Layer 3 of a small transformer language model trained on English Wikipedia (8 layers, counted from 0, width 128).
A neuron's activation on a vector x is GELU(weights . x), where the dot is the dot product.
The model reads these tokens: "." " The" " d" "u" "ch" "ies" " of" " S" "ch"

The vector x that enters this layer's MLP at each token. A number n stands for (n - 500) times 0.011.
0 ".": 610,664,428,507,396,527,346,456,644,518,520,651,409,97,493,468,643,465,569,598,556,662,571,677,575,389,571,366,656,333,629,466,400,404,547,504,367,467,596,586,475,581,423,229,730,477,272,571,532,289,497,712,672,507,453,409,399,494,513,685,566,527,562,475,445,589,856,412,630,471,401,513,496,631,256,462,466,354,618,259,192,495,690,523,520,348,606,475,522,430,597,659,390,529,509,469,677,536,560,358,795,423,437,582,509,584,383,493,604,169,474,352,587,350,335,365,363,593,451,687,417,700,582,477,419,475,574,447
1 " The": 419,581,400,527,490,442,375,626,547,385,614,531,598,487,454,577,564,751,551,575,551,446,528,808,463,383,521,392,589,453,486,583,551,498,732,543,545,433,621,516,700,234,589,434,698,558,503,253,495,306,344,550,713,561,365,637,670,537,466,406,326,749,599,587,309,360,644,265,518,461,366,452,487,353,474,625,544,375,422,232,546,570,670,628,507,460,505,449,358,347,567,586,455,294,473,489,499,485,580,185,493,742,460,552,539,499,212,523,393,650,554,441,489,400,367,603,597,565,329,365,663,731,519,477,442,383,410,562
2 " d": 391,775,489,488,555,543,533,550,728,486,455,361,502,390,585,407,430,285,564,453,355,480,661,617,579,511,720,404,574,435,454,473,624,425,677,500,247,461,604,593,603,415,738,413,620,399,531,431,380,485,616,546,652,413,524,245,633,778,429,452,607,630,583,488,517,265,578,266,475,632,531,551,436,465,524,579,508,142,477,518,518,596,599,446,446,446,526,483,293,253,594,462,312,588,444,472,456,597,472,292,675,768,628,438,555,529,211,587,587,365,440,548,507,427,409,405,488,536,578,606,556,686,457,438,393,396,584,644
3 "u": 519,451,528,506,378,706,464,479,619,351,521,522,523,428,242,427,521,338,622,436,304,460,478,672,366,615,580,393,456,312,491,544,648,478,776,279,249,455,572,454,575,725,573,144,414,371,375,560,441,637,763,609,627,565,651,508,654,523,486,598,722,560,404,345,541,501,644,283,531,636,410,487,611,536,389,524,776,262,425,533,567,467,853,346,632,286,604,646,412,399,464,341,556,554,560,467,483,419,368,227,517,511,608,587,658,600,419,467,677,294,388,405,404,552,465,393,387,605,514,614,575,491,491,706,407,398,319,635
4 "ch": 384,625,304,495,331,583,579,441,392,556,627,358,555,347,527,528,623,269,722,451,494,515,388,821,368,611,502,340,489,503,376,529,473,467,573,333,400,440,436,451,525,691,536,574,413,339,586,588,571,749,354,538,746,584,474,441,452,481,462,608,786,603,647,428,587,600,619,385,634,706,452,478,350,661,423,366,534,291,348,585,397,455,833,310,539,452,447,460,448,375,596,406,432,299,495,701,624,509,370,521,530,478,653,441,567,593,282,548,483,352,249,487,667,495,316,688,857,537,541,525,600,718,485,457,314,311,307,545
5 "ies": 286,528,418,506,417,506,531,585,427,507,697,376,478,340,172,562,586,385,564,469,177,526,641,633,454,439,522,499,638,495,506,575,467,365,479,698,332,491,375,437,400,459,476,655,447,627,516,446,345,972,404,513,723,403,439,540,585,671,452,491,617,865,601,492,528,319,370,503,402,562,604,398,381,560,359,515,565,461,534,455,329,551,489,500,617,633,428,415,429,517,395,665,371,656,433,506,761,438,465,471,574,437,475,608,748,394,356,470,575,509,486,307,395,362,447,855,572,536,331,471,661,586,609,568,422,623,465,484
6 " of": 471,581,405,566,549,433,398,608,569,543,551,540,282,432,551,467,544,599,790,549,620,413,731,828,336,649,446,572,571,562,385,559,545,421,369,614,397,470,763,556,704,397,645,446,603,418,403,292,414,395,468,559,748,495,362,466,617,629,519,626,474,738,520,569,415,389,574,377,635,533,311,489,495,603,444,412,488,329,509,514,470,549,619,552,384,493,338,256,427,635,363,451,666,550,286,517,559,235,318,176,499,669,285,429,577,606,348,471,311,507,376,332,556,524,527,589,562,527,534,336,488,474,406,586,588,385,400,599
7 " S": 440,593,582,560,543,504,523,483,495,547,440,483,708,396,535,536,343,431,743,380,401,494,819,668,464,499,574,328,634,605,463,580,402,569,291,423,365,514,598,548,555,560,696,448,458,304,351,585,484,642,337,600,678,380,592,389,558,451,397,520,560,583,551,655,546,448,647,117,396,588,447,396,625,584,466,501,406,332,487,318,595,548,591,457,463,436,417,550,401,487,571,607,271,533,548,531,402,470,645,438,571,694,541,448,627,588,155,552,555,551,610,460,378,443,188,608,526,485,444,590,533,369,405,481,427,550,496,634
8 "ch": 449,630,430,603,344,576,598,383,410,482,560,327,727,397,520,425,397,408,627,353,294,450,664,526,400,781,713,289,592,535,286,439,509,543,442,402,329,544,609,513,536,630,467,618,371,181,465,646,528,680,517,628,627,306,499,370,572,707,444,508,490,574,434,493,670,451,540,277,549,466,292,488,368,676,477,524,484,246,572,525,402,346,944,471,459,433,581,452,547,546,599,522,503,265,643,590,345,389,482,584,604,615,537,652,485,490,334,396,663,535,391,521,545,580,315,703,557,740,575,582,414,502,432,639,424,468,187,651

Each question shows the input weights of one neuron of the MLP. A number n stands for (n - 500) times 0.00077.

n187: 520,537,425,535,671,386,414,656,384,438,487,622,467,454,514,466,410,419,576,368,523,503,562,367,562,523,387,667,415,671,647,503,406,537,544,575,578,601,418,512,474,466,635,478,625,597,461,334,547,518,480,452,431,590,395,518,631,230,553,532,485,458,627,486,327,434,466,421,417,500,375,561,584,413,698,585,381,457,474,562,551,461,237,410,573,404,424,593,398,385,515,515,393,359,423,388,426,461,546,538,524,638,491,331,470,441,643,696,539,703,553,473,533,511,467,412,472,557,483,384,303,422,632,644,541,445,497,663
On which token does it fire most? 1 " The"

n243: 585,348,664,500,752,522,506,660,679,698,600,559,478,794,545,400,276,518,484,650,439,627,410,351,526,521,398,610,390,611,376,452,534,551,402,537,472,389,514,457,547,585,509,344,472,372,333,560,497,461,428,633,408,562,589,497,571,425,577,439,381,524,445,447,710,441,497,404,537,593,481,385,383,463,530,748,294,469,497,604,542,394,565,599,494,546,644,524,373,457,481,522,494,506,335,647,393,580,475,311,558,395,493,473,335,488,486,347,580,717,585,487,471,555,433,627,422,558,497,500,439,550,583,592,354,380,593,626
Its three highest activations, in order, are on tokens 7 " S", 8 "ch", 2 " d"

n113: 595,509,254,338,531,481,541,538,632,393,564,583,429,357,433,429,398,572,582,415,458,291,313,528,621,515,274,636,613,659,462,474,494,516,537,401,642,441,445,548,500,330,486,468,612,553,572,682,288,317,445,482,518,404,573,534,448,605,557,539,567,474,374,331,445,596,565,545,509,446,600,542,631,337,374,524,414,593,539,466,290,494,578,626,462,439,599,600,468,306,564,528,483,282,366,532,479,440,479,632,657,299,490,485,605,465,539,559,568,531,482,594,694,562,624,555,485,607,520,434,336,399,464,549,479,491,470,579
On which token does it fire most, and how strongly? 0 ".", at about 1.3

n407: 463,738,691,454,472,362,390,424,523,462,325,500,513,577,615,363,605,435,413,299,433,542,349,416,430,518,478,485,525,577,485,473,579,492,475,722,519,563,579,441,419,403,570,536,463,570,490,500,547,432,412,542,503,500,289,509,628,549,613,386,490,626,438,469,541,522,195,418,534,634,569,387,311,587,557,689,271,488,583,510,539,523,248,347,542,643,545,430,470,451,459,414,443,526,512,383,430,654,565,435,519,454,451,358,468,467,506,656,519,667,639,539,519,744,608,456,551,711,515,298,564,506,497,417,378,321,600,482
On which token does it fire most? 2 " d"

n348: 413,578,394,602,525,481,391,754,371,488,508,290,516,458,470,220,630,564,377,509,443,446,530,439,446,608,541,400,752,393,632,665,419,645,622,549,451,276,684,467,534,524,480,687,451,485,522,604,434,407,423,428,542,515,497,463,532,471,676,363,389,509,349,411,385,451,382,535,627,617,478,451,553,482,360,484,563,702,354,422,512,452,423,375,518,461,500,476,539,497,566,377,475,490,512,289,397,550,515,650,385,485,510,461,390,587,529,638,371,554,329,657,513,662,414,658,450,506,389,359,453,538,582,553,454,433,571,414
On which token does it fire most? 1 " The"

n355: 629,394,560,491,467,388,409,423,305,556,530,718,366,652,576,436,380,676,556,282,284,541,564,555,531,452,584,566,288,575,542,613,364,497,550,555,464,290,503,568,621,545,415,358,552,548,551,665,448,421,490,522,442,363,594,354,325,431,503,429,250,478,531,395,387,669,458,442,481,585,645,385,472,490,494,434,376,526,481,507,529,544,524,440,449,769,649,305,567,455,490,520,599,395,584,481,616,544,677,683,636,546,600,618,604,519,607,500,806,645,630,428,670,654,396,519,443,651,472,392,571,569,539,643,388,545,644,595
Its three highest activations, in order, are on tokens 8 "ch", 0 ".", 7 " S"

n57: 598,569,415,350,545,625,531,577,522,491,649,581,554,599,423,537,519,757,512,527,517,345,420,570,555,526,527,562,568,629,592,441,500,422,566,576,391,363,340,337,621,583,360,503,650,546,564,329,338,497,711,449,474,576,473,509,477,528,458,471,612,438,417,424,560,503,425,489,532,453,506,470,457,397,623,488,434,538,526,542,278,743,393,503,343,450,620,500,374,436,404,518,387,540,729,466,616,413,494,559,512,328,435,411,461,580,505,575,455,552,494,469,582,523,558,447,460,645,466,379,600,250,375,660,559,408,692,469
Its two highest activations, in order, are on tokens 5 "ies", 6 " of"

n324: 603,471,578,597,527,655,810,602,454,503,548,416,580,510,481,318,451,396,421,460,526,392,430,381,671,494,500,440,358,761,643,456,500,417,732,396,713,589,565,532,461,417,491,522,651,506,507,341,599,329,602,351,449,682,361,338,628,579,512,464,521,459,507,546,305,620,330,472,510,362,566,398,535,334,538,467,657,418,655,550,326,500,316,491,446,395,655,334,465,397,327,530,440,439,697,522,577,366,343,490,582,370,455,541,470,557,421,500,665,493,616,579,551,318,555,522,655,612,578,611,571,369,545,447,484,589,644,450
On which token does it fire most? 2 " d"

n330: 531,519,376,442,395,516,612,675,438,612,445,476,490,525,604,636,444,444,373,459,488,531,390,654,526,457,477,609,337,459,601,554,538,337,465,481,569,518,546,491,491,491,183,582,465,478,657,714,590,477,614,298,553,469,444,551,458,477,533,559,356,539,605,588,672,472,450,524,326,595,538,430,433,211,460,497,474,525,553,416,363,784,677,405,552,611,509,537,426,375,465,255,529,344,506,323,509,596,428,682,490,481,636,524,265,577,670,581,565,432,299,530,608,642,476,590,518,543,584,387,438,560,419,575,569,559,535,342
On which token does it fire most, and how strongly? 4 "ch", at about 1.3

n286: 519,376,476,532,490,591,388,571,406,539,588,518,494,650,518,568,369,465,398,577,388,454,445,404,698,586,283,473,487,566,586,445,545,264,413,563,411,522,448,600,415,583,550,619,357,410,582,555,432,556,411,429,699,348,523,455,536,564,756,516,356,558,397,589,478,632,260,494,397,627,414,529,476,484,386,567,500,686,387,678,298,493,747,466,371,497,583,454,475,556,362,292,509,451,384,353,351,449,342,528,645,415,820,454,422,583,524,545,572,611,580,715,474,391,524,530,417,400,554,462,510,533,497,651,462,430,544,408
Its three highest activations, in order, are on tokens 8 "ch", 5 "ies", 4 "ch"

n27: 320,500,415,476,606,493,223,423,405,463,409,544,303,749,481,734,420,507,319,457,649,545,503,514,528,404,557,396,185,389,564,440,321,592,423,558,379,376,521,643,369,593,534,582,490,619,602,704,506,466,560,468,574,729,616,543,415,264,628,406,347,472,510,480,483,608,416,475,636,267,385,652,383,359,468,487,497,493,653,393,462,537,596,643,583,598,652,478,596,604,437,500,476,537,584,494,410,575,631,487,578,389,597,465,564,593,576,500,574,568,547,558,660,619,435,528,361,387,328,549,372,509,532,606,299,510,602,453
On which token does it fire most? 0 "."

n460: 625,411,648,372,581,449,508,476,438,587,533,552,382,383,465,376,306,568,453,684,595,390,404,400,400,634,410,497,570,442,460,405,700,560,609,735,533,406,442,473,362,460,492,444,610,419,571,382,439,483,467,358,484,599,607,595,577,448,511,454,436,497,463,382,606,401,478,391,437,450,492,486,471,506,497,623,373,456,503,508,457,429,543,452,716,526,628,457,615,424,595,607,558,349,592,516,492,576,478,530,617,443,471,588,649,417,621,551,605,591,310,560,449,659,552,482,513,489,427,525,452,679,516,539,447,612,500,644
Its three highest activations, in order, are on tokens 1 " The", 8 "ch", 3 "u"

n495: 671,543,461,601,588,478,413,585,384,408,503,290,487,761,443,485,418,512,588,544,463,403,485,406,578,533,554,452,459,537,536,667,679,469,576,469,484,443,514,537,425,530,567,422,303,512,423,503,511,585,227,415,423,416,618,525,536,510,423,420,348,725,393,466,453,590,629,555,417,647,563,453,416,450,527,396,401,506,503,656,506,307,455,539,461,400,509,372,367,512,256,423,326,439,402,476,482,583,565,478,561,457,441,681,510,543,515,672,724,429,734,715,542,604,570,461,202,546,509,519,474,509,598,506,537,422,669,323
Its two highest activations, in order, are on tokens 2 " d", 3 "u"

n381: 621,419,474,339,576,394,418,680,605,399,421,666,430,753,570,530,436,602,394,424,722,373,477,390,580,490,440,559,424,446,457,421,465,447,757,409,541,361,683,537,493,467,554,411,473,326,592,424,430,335,593,437,268,599,570,524,575,475,520,514,612,487,525,695,600,368,440,551,173,462,709,473,434,316,566,566,545,466,486,573,460,511,646,715,447,431,636,673,540,486,479,357,569,444,433,391,654,328,428,510,546,436,536,308,510,563,646,388,416,511,635,611,564,339,631,383,583,550,702,507,391,523,514,269,339,393,692,655
On which token does it fire most? 2 " d"

n499: 691,389,690,689,769,383,724,443,401,369,342,423,523,510,566,484,482,519,523,536,293,718,462,456,337,437,364,550,444,736,453,661,448,574,375,481,471,503,565,500,662,538,633,394,552,383,517,409,549,480,392,321,392,448,602,510,472,377,630,500,407,572,473,581,457,455,522,546,439,536,708,259,556,529,560,638,460,694,394,394,522,634,473,534,560,614,610,506,491,519,523,364,598,376,586,553,322,509,600,587,480,532,401,462,556,497,476,513,490,423,497,632,547,478,521,586,416,592,488,442,154,401,481,676,455,453,744,638
On which token does it fire most? 7 " S"

n71: 376,503,418,436,574,591,524,632,424,481,579,488,490,762,323,667,399,469,335,277,335,506,632,385,371,396,500,430,522,591,334,542,592,474,574,522,544,433,431,400,481,488,585,491,472,506,487,592,565,546,592,414,463,528,588,653,542,563,425,531,600,558,569,566,487,679,438,683,391,532,614,440,390,437,497,612,393,481,572,539,405,425,300,528,512,645,506,512,620,609,359,332,567,474,556,531,565,326,563,566,306,566,577,442,365,642,541,607,656,477,596,421,634,621,683,476,256,497,518,538,354,385,553,638,263,249,633,363
On which token does it fire most? 5 "ies"

n396: 541,646,451,470,621,165,480,509,408,657,563,491,430,603,376,742,517,467,440,464,471,538,335,382,522,459,237,592,554,325,573,514,653,560,573,479,560,396,654,426,387,396,394,356,539,357,559,376,519,447,446,355,397,449,384,449,474,491,571,432,547,592,382,372,413,488,526,492,630,506,557,602,575,497,503,527,390,530,494,649,572,451,581,624,448,529,742,509,396,462,567,451,486,445,424,333,421,440,681,631,577,568,553,465,339,535,508,558,491,623,560,680,512,596,405,489,402,494,372,402,577,577,379,500,506,319,428,621
On which token does it fire most, and how strongly? 1 " The", at about 1.3

n276: 451,464,373,473,523,459,589,648,552,523,555,519,110,428,580,523,330,556,229,527,484,490,513,335,543,506,368,459,507,569,744,566,437,326,403,693,427,430,458,614,388,510,334,471,454,506,541,529,421,369,553,603,348,674,540,577,472,357,415,418,283,589,514,635,390,503,471,373,621,573,540,580,360,382,378,600,483,477,399,692,526,568,500,430,213,539,787,445,442,637,557,713,500,490,487,660,529,616,457,684,610,631,583,420,658,574,491,524,469,578,303,507,609,526,447,447,490,377,400,460,463,453,334,340,483,459,530,452
On which token does it fire most? 0 "."

n239: 603,578,515,474,612,399,424,398,468,606,442,741,477,591,549,444,622,456,592,532,634,546,497,444,712,328,503,543,446,380,420,594,465,434,638,497,706,475,655,550,509,414,414,268,342,519,497,251,492,427,414,528,597,752,468,554,306,356,394,400,426,573,427,424,545,469,559,479,634,497,417,494,644,551,328,574,354,541,516,503,656,480,602,580,426,591,638,407,337,663,484,406,546,529,375,469,565,367,497,547,493,544,607,383,471,589,730,481,406,614,397,546,605,599,512,398,451,634,563,301,376,436,494,536,430,434,551,243
Its three highest activations, in order, are on tokens 6 " of", 1 " The", 0 "."

n7: 509,485,436,458,528,434,515,650,483,469,414,391,503,357,415,571,693,338,479,268,497,568,391,563,678,509,512,459,365,446,686,599,604,209,595,476,642,441,519,428,506,479,576,485,742,633,656,386,333,434,518,409,551,464,290,509,428,478,558,641,648,398,538,488,491,443,450,506,503,567,591,603,532,400,524,665,404,530,350,611,579,634,506,292,441,539,538,527,438,422,432,550,736,562,440,433,473,457,428,596,666,533,490,515,500,577,500,450,627,456,512,462,459,284,628,512,588,375,621,491,581,483,509,405,564,342,455,588
Its three highest activations, in order, are on tokens 2 " d", 4 "ch", 5 "ies"

n470: 413,551,415,553,475,484,748,447,625,552,458,486,606,488,388,643,583,518,509,509,578,512,346,465,477,240,481,526,392,497,586,232,608,392,404,599,515,500,654,536,588,550,313,453,421,536,632,408,597,471,647,402,557,658,466,540,555,400,636,446,432,541,376,543,494,415,416,491,410,549,848,720,438,546,456,546,568,457,678,484,432,491,509,547,462,357,553,423,331,479,420,469,377,440,494,394,476,616,442,494,506,343,635,535,547,444,503,512,444,437,491,602,648,488,611,326,576,249,491,464,412,471,488,567,317,611,625,459
On which token does it fire most? 2 " d"

n461: 589,543,470,497,595,471,601,776,558,491,491,669,459,426,479,375,608,404,631,431,567,561,606,562,468,325,576,527,544,463,351,437,469,477,497,281,584,376,748,389,335,606,407,611,512,488,622,566,489,402,619,436,482,562,584,506,336,342,547,395,427,608,383,565,516,497,436,520,540,556,475,350,560,435,476,516,459,540,497,471,205,645,591,548,524,722,611,379,461,537,355,541,534,256,383,644,558,470,522,577,377,503,621,464,351,488,570,541,701,423,349,481,574,671,605,358,365,246,550,488,423,565,565,521,565,425,565,464
On which token does it fire most, and how strongly? 0 ".", at about 0.89

n202: 530,512,497,551,497,509,796,399,309,525,458,738,397,367,304,452,520,706,561,404,563,494,547,573,557,307,434,559,531,558,488,503,503,472,413,467,763,631,500,518,521,515,403,435,387,644,462,432,527,199,349,426,587,497,452,546,389,665,535,452,432,453,436,521,528,603,341,675,609,647,540,561,447,631,619,519,422,592,394,537,654,573,405,609,402,428,467,527,331,530,419,494,548,415,289,470,521,538,289,418,500,646,490,509,463,479,494,459,569,733,429,513,414,485,489,497,376,476,579,375,462,529,485,663,338,542,494,432
On which token does it fire most, and how strongly? 6 " of", at about 1.2

n473: 658,391,660,414,534,455,497,714,500,575,585,424,591,442,575,418,471,396,506,612,600,425,506,455,615,557,494,562,553,522,425,482,597,528,789,298,546,272,514,604,506,512,440,294,503,461,618,476,343,380,653,413,503,635,543,528,441,542,632,500,448,444,513,426,428,715,427,810,412,386,426,413,485,429,374,394,430,611,512,453,509,641,548,357,572,523,416,524,344,555,365,623,594,637,597,515,558,491,485,482,603,620,425,485,560,524,653,443,557,573,378,619,503,621,451,403,524,706,497,278,252,544,524,521,605,516,469,542
On which token does it fire most? 3 "u"

n172: 536,365,459,625,605,497,479,503,395,395,472,526,687,521,464,593,598,330,460,552,440,691,488,446,397,601,444,544,451,497,676,614,537,403,394,340,485,363,594,609,457,577,580,373,227,446,560,423,522,542,377,432,497,671,520,435,447,439,515,518,370,597,465,708,395,749,455,609,566,279,651,374,589,448,518,494,375,448,482,416,470,608,513,302,382,640,506,601,435,678,376,541,455,491,482,515,611,453,524,601,465,558,458,458,506,622,688,563,607,620,360,474,497,383,388,468,370,338,340,301,484,573,527,410,534,503,666,491
On which token does it fire most? 7 " S"

n199: 704,358,353,569,480,476,351,508,476,500,404,445,400,528,391,489,554,348,413,538,540,671,522,569,465,517,530,442,561,457,328,340,643,424,494,434,523,548,618,443,237,601,347,514,546,514,590,466,479,612,640,508,301,451,441,561,528,515,582,309,356,436,388,480,681,635,497,451,443,445,564,451,363,581,365,500,497,558,694,482,531,598,488,701,547,472,634,410,447,548,523,470,524,521,483,623,608,571,356,537,590,337,369,598,426,483,567,497,521,628,567,572,374,466,435,440,397,718,486,402,331,398,466,462,555,419,523,414
Its two highest activations, in order, are on tokens 8 "ch", 0 "."